Layer 10 of a small transformer language model trained on English Wikipedia (19 layers, counted from 0, width 128). Numbers have three digits each and are written without spaces.
A neuron's activation on a vector x is SiLU(gate . x) times (in . x), where the dot is the dot product.

Input weights of the MLP neurons that the questions are about. A number n stands for (n - 500) times 0.00067.
n9 gate: 392531379419539341434536477613446724423436589408549857209603627671377354680300592651460590508659666307194700297541377476576713599471670337512512371468657273504621407524483572596673552254552512455432568557154584352512512284488686524397409408691732476685670331543468825435468598557562444650533729483305617674583455418714516664508512550384504468449435718447586382223392475427583325280398
n11 gate: 712428474696373489620564401286393278615504278295471690514504583704616608355503482554298508496514434582404353672550475543535585401464536507482427555514348388468445307628500691567531539577668543457436444309578472482472593504587344688497766429557465536580657641397574539478625753460453461439748744253460645611517450624490623377365259540140461574628464297639450356556481500300449478472471
n37 gate: 639504534400315762504581600333634474437322448537519489519504429228605587485511767575349433448380378557769459552396372640383482651304493445489340622760364449418421311482627673504327522348598553392647493459611850538323461460508504603326384471414390612651388658413431353451664571692375489381579323384447550337533314394486587631766456542416433361450515267444324541736642481570351374504327
n43 gate: 374630537739512613776543408544492606332633816639419412456443601673674792536531413351540610544238426420579420608512307516413250568341372291378707582697512473544404692524496540639601460367414480360591693609115560541564427848459321401433766540504500383537578383674602409552720569370431555360367403793488357313496500622422547431711417680378580488380564608440424452308436286428438459504726
n52 gate: 466515690353485366565380464492422478603392500568580489454720378504542758802548679378507608641439593540657561417549440621493508557369413548919396686440541730296489598568555594620625704430537611595346489481342335427508427436496726248567559335451661736473555390508366613301561481450415496417550614551616467692511378204670392802666316608481356571665553436598450492452379527409236434746626
n71 gate: 593629323446659378500520590423556510497550341443486541462417554544469513616604463595393514469595434394332463429520397470327446713466399470709464573596637573311552419410433617621408561424500469541590553439383416647641315597360568601500550567602650493558730233478683660432426357558548620369582539638669386500582676308312500544439570707183541334591402503422524575688263466625635629643742
n79 gate: 450366489418490482634585352403526585637300522397327482424636500568427420634681387363521492511449725592485471392816345539358479542584568313598542463426411419482548371607455468653479747619482264633408369273414674442736721667540416368532704272500489529409413769492518536504407493467657312349449346429213479493514640686563496576597468284628504507639565586328525550689355580332301493493427
n93 gate: 512745440358616327841748492688677327294303408807555299225705454580445643504492479769479372301445418245405542412278459512628521388534479582347594534620683451425431571546770317434411496320574665601683463710492267492646512666449473704652570350471512454398626731522401550394479403309573392375315410552586496573418395117475639610617359667678504360577214341659546403357398525425500328294585
n116 gate: 546299600682474602403416560461476492629389609519324621449452339715603367484485561398415414512586320233512653555426458678458465737441391393524394436684280782609515255550443454431447512306584461445326439523573427429635571500303703438709222523555481301618436403235527338166586347484437588574465735476436447685811461551557561791535481805527461389447238310372422551481380598418724612477528
n118 gate: 617693573425194492568274485567411624880724472465715409524625277437540442313538558587449258464464601353357770662437589374399586268432386562456384468368523368390466429433340218539443528477430376441461419448457218224374477769576344527334631433619535500640512488370496484225536484616520414567424119314407431615562595460558369624657531468430646411416413661397266444454471249390374520395344
n147 gate: 643475359600557451714625504322546625604380790691507556444413489597538710523522299578415315489515607231369455440399252385456614734557519496485613523676419686537500244684485419559648733460595474452467343616319504500592454471504425404500551146556661478508587423393577434526589534530599471470534486415428400547656500515743624665767581458658481599353870611485455369493536263671302534658432
n181 gate: 354533762541609386524578491682474450396580513647662431395506510437334469471537491528628387554437445419357354491434574600450584618452494590484374516577422373544597475494228341463543563454315650434516636560347559634428352525637617513494445512418578494545448543467339687595670468516728335387712555553587549500571554564328599525654350635606532268689506478594443497469306723459335601401548
n193 gate: 366627341526590371352299410568558634477478707750565606515723492591305621504526526367649564599606295317481227356489418748418137854362327507573625446433414326383718474545606541695500260692548580591578415458605549416605496608469580552437585429734660617420438453444604478451591272496281418391527408862473627445526458381482530527440418608507417507453739658436523534574440485549430667652382
n198 gate: 538433460628515469489446504554680358328614718623383628520500543336196542488617450371535512516320340374295390488496317461715704459310601554508599671351419462508627380585456419272489380462370575422442508574473512547581485423390587581382447064535569801457432504566760527410469594516520588566500220439667586712367582682561645579477272326208582458353582415282696617641409500298149516676433
n219 gate: 379492484795534400436570447563504566484550314340321247428496400623404639388599481599387613548254536519516448714639252622629524563769539687368589447617476465642348401633549461445431740481368548524614504389127331528362508785584172457612477437385566357392635652471776390640437584528625867397556292644682561431388413492554539612520469673504607309485405433595584782477668604551642533329292
n220 gate: 571459643678541663524574514564666408597665281347612324591346554565464703616417553594404545373565574343652352572252500432578482381427335454416532349507514447693479636511433603482298521391468464640720560716589589507821269606402668325475325454407641601533455519565624447507539547493493603439395594328379535545612676343451374457525383537489597599438439271518374381384290282529853563694529
n227 gate: 347630694365240441713706273172510763626324442414544190539807632388407344549631548456553485612261465458660222544646490394610586459559457529382533306552630490698551640332747490697839717353253471500457381749553505721442542879608066486581348538617476349716712369515972154671316759637396601606661259454738528613580553776585400422273269515366451548575373611442773500576376382626550575428618
n244 gate: 398787560305415614740733429471510408357413456704752402555791495776605701183362747618349313376441631682586431416726157583490636458740427278405337304553481201534467407451556349651877676601490022274588196623632549674309561393610333466610452329347790574440624857740563442307328495649570267701816548310339443514500520660404644589764393390684407510609495598475638727582479376475621394476163
n263 gate: 492476273419551702402500414422597625603636365395702566190822599562504404537599403442759331512467550438487459533549391696605541089454512536567520576536532347651516851671381561293754553612335459504573460512472407637533370476475452533812628650541492455230862679413496528479463492479546678586347747427399678488448582575752600417655342404629672480500735667488615479236121574516429382367595
n310 gate: 421412669525458478503626440256703331507507324525496376360660673837463482677737716643630342696397515392330279460683410438550384551537478586296714552597609658620729409504367406214543602629550478196645367544431496433475577500511578609521632442460244570333582557624424424382368245567560626584574450523560514521432504422471450511453402474532540518479676365672386577521275456609534602493289
n9 in: 627411515447384259480707398720533591411552450542511607482525450596251306536507556632803605572539635571625579646511451330500673451409386314428601529454578584578661425617452511316389642354308511711443454335458521598645408408421686415727437592368616475471625530477742504565382248565456465521629583556617521597306475388497416565578663326493318651600439340511679475615682666753569522314554
n11 in: 362624543678372465664493544413507320444473339451355482404604691648489613557459621415326763528708349587398359468489466552649653680514399597404428457566309555447463475490485691437428573613335397658371466754420566681521449399710414524685606375321483384472469558694638622553697567315361604304606609306626520541517500735565418365633437418348370545747500514549482595339429461265558583459482
n37 in: 628578460399406550487535227388529455320476500493599349504557518447529606667561476560256415589532504446685518574567600601275357568521507559696339565593364469353761402350431479441377598390810689440434538419486772493409459448461646455479256727546320486471411694623407660454613589642582615542610356463540466486493292425517528464433465697309334452490557493475415352479612777672284467659408
n43 in: 441753508580508468687256596313640319640473496583681332557814508568541554565419665709429238415412635671574584200484300492421544782423659602541609512543524222839377532492803409341512504594712565684452398568556389496552308480520342504590449540716492592589356621402284397528580371698366385540452543329434527426445484382652508165540452496587456496635560520572476468289602746380455372496149
n52 in: 628521538187429470606730443570366672262496685518452315451379474429440554444557518407405531365690549345393575556519344515672460555278552606470565416314489605448536482529500371562245456609489474567449354459566438530290443277564496511301529640511715615323432315492733654418389418601470485596586540632379511471846359624543660799404842338708385569443593430593560567391646620522682370434571
n71 in: 725640404422826376586725625567342298605533522552545451643645583620315649270644496534397666816541412617496260451754430626393604608337351537428398554478470570414540724370442578441366366595522455564367254560637515462489618530644448448620427452590526770443507352591533640700418526270500316571496500613706302692540448637318522500415444424423399412442508318340620669423460406709469492518628
n79 in: 597519597412531269428361706555406304513657474633651288632637559588709522536408671569532379322418537559412546225503436474564484608507451577410548393442458497418550356571463319662421598430279338487471677497640594623477535397487455442302487617461519461483614412441346604873510507507477313487451475425463591710475589437481369404526393570674421584573365445441648457644413619526580645442427
n93 in: 579698422508493308306590548481386319780414263405373672465660477519527701404352594431262778673654523482603419450534613382504534467341519267527392508361515339424504637417433591595433728511650411492595571227595367639356419651496581530478646655561696738415455329585519371469458442512543474531750604440625353533560381508530597612390659235481469635231607527286623634384358469431394115609535
n116 in: 531645633699571716416524591483554407514490335253521416436554362525511661574449797461333630411560554386605860623560352577538629575300209576450503741590549414458385444657653490420548476486421375458577497546594479575514513615518702639407552636324490387390370537396313500564827571308539667521394551368457503541739680432507586606521434643566574569374521350479380458428399411360702536483550
n118 in: 496563366420444412343382497377391443442525584540584493228281350456647468735690640522525362445526638462474727566420639399453615422507395454592550504597572668348605533543610504374528381575425596576464389416468215647605469216618345597752674457635461668496560640411614554383162489489489547736628557534638507553252584618585418324706605663496362425602683764584661474504577573504306616521629
n147 in: 582613605421445469413579602629339668279407492451358511458581569466411330381618313302658428408401613486382412511660422583541187561380417175747407110556500444303427489609413526632511277715437527409425560271360432458288511451562581443474277745393358427458470322448530410565485653496558466587496422500313610570474454411678426377402591504553405609511401258614611469682528170303297316605581
n181 in: 243511568507496611619399500522447355404604500456637625285373349426441457511496760334475306415445500524272596555493644737562587621440463565612425444453715716537737635558424460384578383478389374581336428456551420634350507612757258369489640518585681485344279668434677558322647467429515453581747500634564567307371294545461507581453613493627618583433467562364430780582247526504338662261530
n193 in: 577468576408543496401632386393615686444264430360567485406273451366342457792504255612430567347425367659220627600337693548507357421583385558519388561591471504330743544390593305437478566591536500548441365444448643560419671768692389614482424474355442306613291670457555698496541466316681540644690449426637475439341373624399547511448500341416675591471287533782597396514323474448496721347530
n198 in: 443626690308651461415580526289321553376338404443593566504618578485516526500478678519546504302376322540269457674600564604667469603453277455398485259409546390700726627542520542695616442692602531473255606543661619516780274656469401439545628645894584535594616324496511607512666636211500550623403541283607414575534403441451534453485695732508392477560484469542438469677725473727417274261356
n219 in: 576493428610504333454322394636538475629377732642537566336240318633556550560429544700460558563541549504782541478422359379347438555582426355444493700504515561511493364343596701379536581432449298197292417448478427414335415270268535493460504515611409304560486603492496387459507511582515617401407371508549706636629526493522630277309489492293426591379463371474545256633300195750636587754422
n220 in: 310357820406305493469604204496388575522468507464526442555567500555482733639444707416385550306595727528545661602253286308736615407482355246459543385486403653612497413345715522691412699422553577445442586478569579305493549572518562421589553518566561442684768583492521428317362298562411471319533412496258574422638591570433390515308417526435478647374599638446361431411585518558299586507548
n227 in: 406420419483448454460467579413295676429427666418500222404610696425639452391717357358451781483287487488753608396895569389467726566466306590403743219402570492682392384730539492335613640366423601517496431283352426546628480373710447549715468702334574583483504414513467566412330554382525824864487605379521616460787546669630386676438545517254334512420600434467771492407368345695666457709508
n244 in: 692508678487621670540254593580370725466595242429377382453578440369295537474194475398617527330670652343517568403644459382417437419418496334483578556500299541036569546638272433286578475384376650568571492360240709282504496291560469756318554479627796517530504509567512454624458338632608371441211241403253406254632619509537492470290538578458547384304610323428432233727415688483279539662346
n263 in: 510519630542619605628455665536430522441344562622595389365380510617431532592654413641638531487297747475342366630458497536420558424507617455447471480625581366484801542597510429768570416560474322451503404444380364678510456590582257497653535277503458513437506432538635303589282408652490590468703633551593475313421585616503325661506581384375461455538644451510585598471656523591323463442549
n310 in: 544451556318650599558698520206594473473427578487514320476271527626469444479569500636497475349527312571504732677524440402667416547438351580586367486500537610575572283601549604493358530467207438459497547435581480466426474382679471601284480564541490541538474461305517386493660795253600389358380345401566441771546483531477460503480473458601558497553142690520500432454363479707538594510373

Each question shows a token from some text and the vector x that enters the MLP there. A number n stands for (n - 500) times 0.0072.

"ent": 425464551513686388514531523641609415438420419428454750401481551527384472495456250645398451558451542515388716569605597495473383766654303365634594557693595680491513460484554545453621393395571261606562633409517423477555523578536506524577595615453644417462388330386514595632375320492736456548439399480534678402469492449540572339421508474514362758529482487454530493648536614436488358677438
Which neuron lights up most? n9

" Engineering": 438459375575475423702564432608572391522562341504383570266463534469539380448461309663495453332525408527364611510719513421618324668489385446729486510386618559502564598506372384527334514508571497496371643564451443619360372509538427476491477591466603565548342570414486493520610318458502533390417521792606394378377555427573644313506419441536553731548545516422474424662672512547502348475597
Which neuron lights up most? n227

",": 495420474609506534640451387576473290503545537484395568374461326230414442517467543489430582468617427573443457412657570508643438656460648564481445498361581508306525466644377430553574484532418471458366564428381705640479455520464397458659426586477400585382381456380469653496518377601547504408393404634596553488388367558518540281458567379474439700475435557473523594474686462552587432592427
Which two neurons fire most, strongest first? n220, n116

"es": 337450522419460503594438367506641521544401506525251543312511426415525630452366468485616446523465463322334560471507693570550396741493379599596465452565654478306347461578554444402691497376513406490458564468316380442550514421410360505469550575456392368381377286499638532576683517385623507344354374565598522350400469447588668446312424349441530747301481394366564470611454500450495411673526
Which neuron lights up most? n147

" and": 333443374428594405542342515540446507546517485555328492514398520311391569452169490567403548416497393589315575510522525586538362660436247445474516420416620484324558397401502535512622597302455326483445513348624415815696727380589398510663435560635500380585476511461392636598457406429475463506430466446471515477548486664430508475548479332543658502554511371433468556448588605436614485482509
Which neuron lights up most? n79

"cia": 503529471451658597641507469660597374427466446404585571605493527423586578361494570592441490531524441534304573459602711373351463683541409397643461539495535512402522459402558568473471469439553069513369542435533612441396672350474347521554662673478569437526460440333467453552605532598627487447491472573458637486535586505460616350371255347387397783454486575353624595597516517543470537464521
Which two neurons fire most, strongest first? n79, n71

"st": 457562428473636475435544470581579514601537394343525351560385368370560498487602604354435319501374327383620656438570774470548427603407477348684518590392567485397540218502485506496444518469684563516438615490389435482499521465492399426460474503705482409437474627381545503606441437437560420372507324584443520558396413709635576421598373376421610602682445438641397355623508453562565415584516
The three highest activations, in order: n37, n118, n263

" dest": 266394482492559492434812565516606457493440443339449552466449536451456477386386509529562385490486439335524584608542545666617362674546419484661483542492651571399542658597445724391444365359476584710516525627270569472617665353312267515536581638522586627482382448465557514647485468532525379453545500613543502691432373630540583390425381378522583602666500498461417537475540507632417373574438
The most active neuron and its activation: n9, at about 0.19

" Free": 660514567389507470431539415569550390415495390413453602341358511424437742480269201556376372525555508629383499467566626498408623714426492437680633540459525691415425523537337485383338442512516383506494406511347500483473422734595454449553363554590498499457504571362692382542486288338489421451397373581457405537357381484531468372522376314391550638528494555468495649414642560570461607322558
Which two neurons fire most, strongest first? n71, n227

" is": 446636471554626592286592282489531457563416605491466480535478427339370573348498538716487508386562480383318725513607690536554471434430438601422506511515665445335393391575502585368724532442515392587361615535511535620565496459440280397511514510589380395506383368537615546472545480480417337647342380553587536598438425635652616402393534387531308646562469367541553551538596704549472555651412
Which neuron lights up most? n198

" the": 367475637505481526587492368423476371549341458452447585380471545134388502438297586528435436548596436367346526514508568479418413571538528504588511608477509372447384459378401504481579432432456547590527530575483416603490484612499434458590572601511402495452525442349549558471330571422452514488384463535502524556446533530541616515582565398340410638505634290546490671561556533519564553440476
Which neuron lights up most? n198

"ing": 505502430592699465661601453493385497528471388478505542435585440416552646447305474489536418465462581506397681437503564632368462561542456464510410494456691438321360390499659527418490480327536438517467554666392583473702538510575506401513606874572448484486509395539502502628691264400435407550648413695577520548486656611496602381347593359514544797382519379656412507574631490511523468529517
The most active neuron and its activation: n43, at about 0.26

" S": 333419367480402497525510540434649486461621555237473446532553363491342518464473433369360361521605460370320478417534557505411573630622430461530579593436640555493467529501420524270555579543630425381430618463328529573435646509474371439687568612435595322503243411434317513524351478352468456274296600563404484417444424540411456407618420378398560706435582423519571440450714406610517540514523
The most active neuron and its activation: n198, at about 0.16

" dev": 352577388656556493677610550426633528559424523466484555474566445464364443420572350378425466574456548393340691482593601727637596663540303527608333648407670396547610490491386547484514486524447479594456599549366506536573541355262371418683607626519370396425500514254476350719406403451491467282486594653462425593499390559587563463453553413442410705611545362432372624300531627549459451496551
The three highest activations, in order: n263, n244, n220

"ph": 370474441596483456491464298486638431594559462619388442495341499455405513475437560348438422492453424458486588532639497608566449542460268474558375652431785455554806369499535348457579496377450534435352511560578529610334613299421495370548689456510450905291477455366619600554295428423508550560421395551739488447418505612465447365464397301518512623498579583376443561450388557429398473638517
Which neuron lights up most? n310

" them": 346632524446555498605616436451532425655520525658461621431563364357537565299517562462591458617504465358321459433542605621427362760544430513559455538468605368472476447473455482388628482437506517456555448632349450632537542394404307516439550623472524380469379474292358505615551333449642459513426501718483459548490449546650777499311487230435414789444583375493482565515548593497459481625449
The most active neuron and its activation: n181, at about 0.48

"an": 473529521628386533610587503500491308498439422407489478398535605547514517516377496711367381706486508451412573579506686422526636610497430686441471457592619472286551587398545549398517582462526353621462428399557426425391536361435426508380487642467639512392332490192566542465381368384509378492387339565274463492629512344516594474448665355390499731536537458356607671459591614397558512558509
Which neuron lights up most? n93

" that": 374430429653636670563634494506489383547555581554439612455460466347488610455573445550532462605379507553361591389633766656545403626531515508499536499381590501378531535304375513381509623544486593485539484493466577723638780423518402458482427605500484418242476418423551556579481282639559532731418402649418579655512528608494544293382547308470509704403608355585404478456631525552432406649316
The most active neuron and its activation: n220, at about 0.3

"az": 524424550498663533535686571556562353499561415361547340312486528527568499296435442526449483657540538530286494384480652535605567458644238599630362527454563752455601496551451446456718381553497460504394583418597383621377618333288521481550624602513545658508382638312513542613520430480654709327560397592393537402468567493472454256586498304454494704492596363360534534494546471602647392635460
Which two neurons fire most, strongest first? n43, n310

" Plan": 476377519611570607576645480442588431485471374532452526427511580462411456546349331582454425500494556649270666475660542366610467651526288563562698402543529654437494449498352482280737512374552455664370544544394501587559426409378605434481479650528606547280439533260466386622326495397542486434432570640584426610455435509569692570447373375355520671475453594358550633537601532613435483426381
Which two neurons fire most, strongest first? n9, n310

" first": 424441515556456392536540413529547514608447527615518443516441558460655437521268633500389322534342435473425480444617708453754526575454530324494333712434443548474471363404476460680520423307532511531468400373563578512414579722448382362536512500583308427506340535418625384527492378339557423541485549555507548635406415540799549364403546253401566498581634348638553421632460582532599433330405
Which neuron lights up most? n79

" a": 427566538614571548522484400529530207559530555379503520527578524202441505523407528475374447449502463317395629583545700675383503647487436471552378669440486519549333396325473483360584563554480555564420444375426395486422390638472393554583729569547346595535388402348539471532531504586511460694314496572427513639468423555583564425382498452371497659507508499427446477541517516471362392459444
The most active neuron and its activation: n118, at about 0.44

" of": 574609509492553436633605413513519352386668433439491701513339495332420407530461288613533516597547569521364583556604398483536465678464229363738697581291673585664437510554472409455380401422610588450332462586399451601412500556549530457568537720504568667580309554502499601497467423404555481466326379518554544527453506464467595328471480437524578713386511532501341522630589391380548409450522
Which neuron lights up most? n263

"ed": 622509443348841548638546402350421473576551388479506536503489353477539615512471428550482388471450384356521787605456533437427406595291548321460432507475503492292522519512481586508496632476502440497485417429453471366532423457346476302557435735502405528484385500371394542571596345397641476582508552501662560594517531587635666137296506336439506536591384356517453667509576247541380454552564
Which neuron lights up most? n71

"OS": 491549510625588488610490338555605472492504308402453572418424400465375593470414319602372436456516605449433534591603519558375437676579419535592398665548577673363594563349341486536648474355288422422431432476441457545437536402478381505488586632351555458484407459450473592559514489456356561473347444641525581256470393338563643344537401432423628780383632431388580487389703626601378327589445
Which neuron lights up most? n219

" in": 289387461423685669495518476509472442542448434444489584558569628240476564457430656539629403668626444595395627599445620643381485608511515360504392649474565390374387490553362570483561477504524564466339324465473574597458399435493394425500560565534373518578341401420496547595523401442535371590402355508507589496408302497704513541347487378573376642615436378480372448478580471512685446573501
Which neuron lights up most? n220

" he": 429600508493637540395545457365399423590508576519499581444485529313457514351399607391418402586521303514465587484697700598606433511548348504432393473310603507537595538431406442399732616317553437644600546531517509573626461305495387565459421572525599504231499446361487417451522347559699397566359436606461376605556436616589596475349456391462505752629545359527427441464516614487383502717506
Which neuron lights up most? n198

"igo": 430440522498627614498573436551474339543391548397626588388483567528603464377312621630374487530507512730423642461423644440431390619668453661640511478444470576407498607495504427410621533429402217500297416480609603546392541445541502576512693565398552714524535405397691533636534503462496581427329356622482628394648462596551528240598451413519549849490614620476566478622626637454457501382561
Which neuron lights up most? n79

"ard": 419583513559497482582701495706531306496460342506611514325522436476623476431486398664366367607502525578331507528552724443477493579405483381739429389553510470234579568585497499553651500425638352531584598443710457493368757394506441466532613604385558476396489548417515481523500441510598526438471515479304357326511580509522667326468409274534458518353509252389636638533640534451564443688515
Which two neurons fire most, strongest first? n244, n93

" January": 476403398451491395296389580476590557589411427389499612588591506411421456500430732622454350530650599658426424577531642474588446573473457504528500701599464706468432398553348480574533399479524509273585458497565653461447661394496256585442698733573562596445420544351390455524637527406469496600464355494427425394334292491557532447471443128585430689522559511481549491642464431607646428514351
Which two neurons fire most, strongest first? n310, n227

"ines": 592647380569671557423608390471614509533412441570529458543483396393459927435443398559524570561454555603406558400475636434271519543664399548556343535480595417245360380524445508394586498378629479461484505619525563445529525505557414370568540714645459485644547350516467535656649440568499304679421418615640542553458511496554573489304492203608504699307594297615549592437529450489608572514720
The most active neuron and its activation: n71, at about 0.33

"ness": 548469588553570431500553479457723350538513503609335645353473364451620741546555386597555495511557496540422566397621681551441435550521451401793608418594487708596513509403474453382562330562594367444415578533414501577416544569380496428526496603504535485420423517425386499586672421493681515267346473699602418471493504450596647381371420260443351697449472615424453605523689519649504597616626
Which neuron lights up most? n227

"-": 340577550479728288470538474528544513492560567381399483493481404443316514567429720502536438461510585500481473422579474609556472483594527624348533424456429829471364644485622396581433519413685393360328439378500566535426522556434333499630471610514511436622357446459500475461315516459389589559246469507459487278371491703568476544400574485458718630633612328469466424444704437384494461511417
Which two neurons fire most, strongest first? n219, n37

" were": 555596530647618487396501286526437466477458573551543695550518317393406451353531427675578507429398506536293748479629487519485474636288570569456521532491672514268550345572411528368624465605649421403369567557622489550632541445499266406519539432509406348518325314414467543525527355332540419608372391549581425573403444603630520177562544385438460589511517391657530550359498716599529568558408
Which neuron lights up most? n198

"ow": 299420517500622459605444542570448466615417405727587454262429283435521482617514483555466444624401250430493751549491643531555406654420528427511332547459618653434426417485463535569418641484447407445422537424240619387474643492455472472425555630371501567485526397377548622635518447387452592542457576662496422568465419638713634441360402221440401633490407432552627672376581539591340327547381
The three highest activations, in order: n52, n219, n9

" implement": 330540523644627463628668447441628571542492301537458452469391520373468573498380227611563500513553660521492576523679486586401573660569410540439342534514387564411461585466455524478432381454602771610375534530407553581546345481526362454434626716621457512526481486312572457626710239498424320582468435647490564534381596590571647446429593246519490718507453359554462516385605527544422552369516
The most active neuron and its activation: n43, at about 0.26

" (": 343553455447544566479451611558462524460554514281524402387723539460414657561529720627433464398658277483555564474442617438304559623307500422558501567605663487471546509379314475474556433498644470730423630352597496575424547513465442579545585659540501305248473475545456657605494458495465507523458343403674499421506513374627541329657520395460414701468323236526464618336589700430606471680527
The most active neuron and its activation: n93, at about 0.58

"3": 344565541369588355681542492506513314619546379354409518562353568487419673360302672497492392557573398524478688408620543547494368682488510459514469588473676541250258426403411487359610403189483413500570383543749556621485418465510482612526555598472415433631595513418535424500587409370579573449434419638590542464536527676694593347556407279565496650557483624548685552477553430549424409549435
Which two neurons fire most, strongest first? n93, n263

"h": 257516547533476532549478580553413296392645350514527385490512620446427467529562538479405430729577447518578688485495641351578437683571359536390327447488558655327535447440677674392414593548473505439500531436503404457303690255334476445436534546554644594432352542341548543482424334570495333538406479545330451477458531529433522383329395291329606699629437559478519599603360440488628358430559
Which two neurons fire most, strongest first? n263, n310

" at": 386524416570527515605562340373473397432667504361589464482499446320403559519318495584561452645579389500379542649690708507392395690562401320585554637554598413457436493448382501350422494495482545381341384578392572693426507459478363495544489581542479487604361290444544468501495387386473354652454388689494643552420449632608655479528469352442368608527557324477401595503562585418573333587571
Which neuron lights up most? n220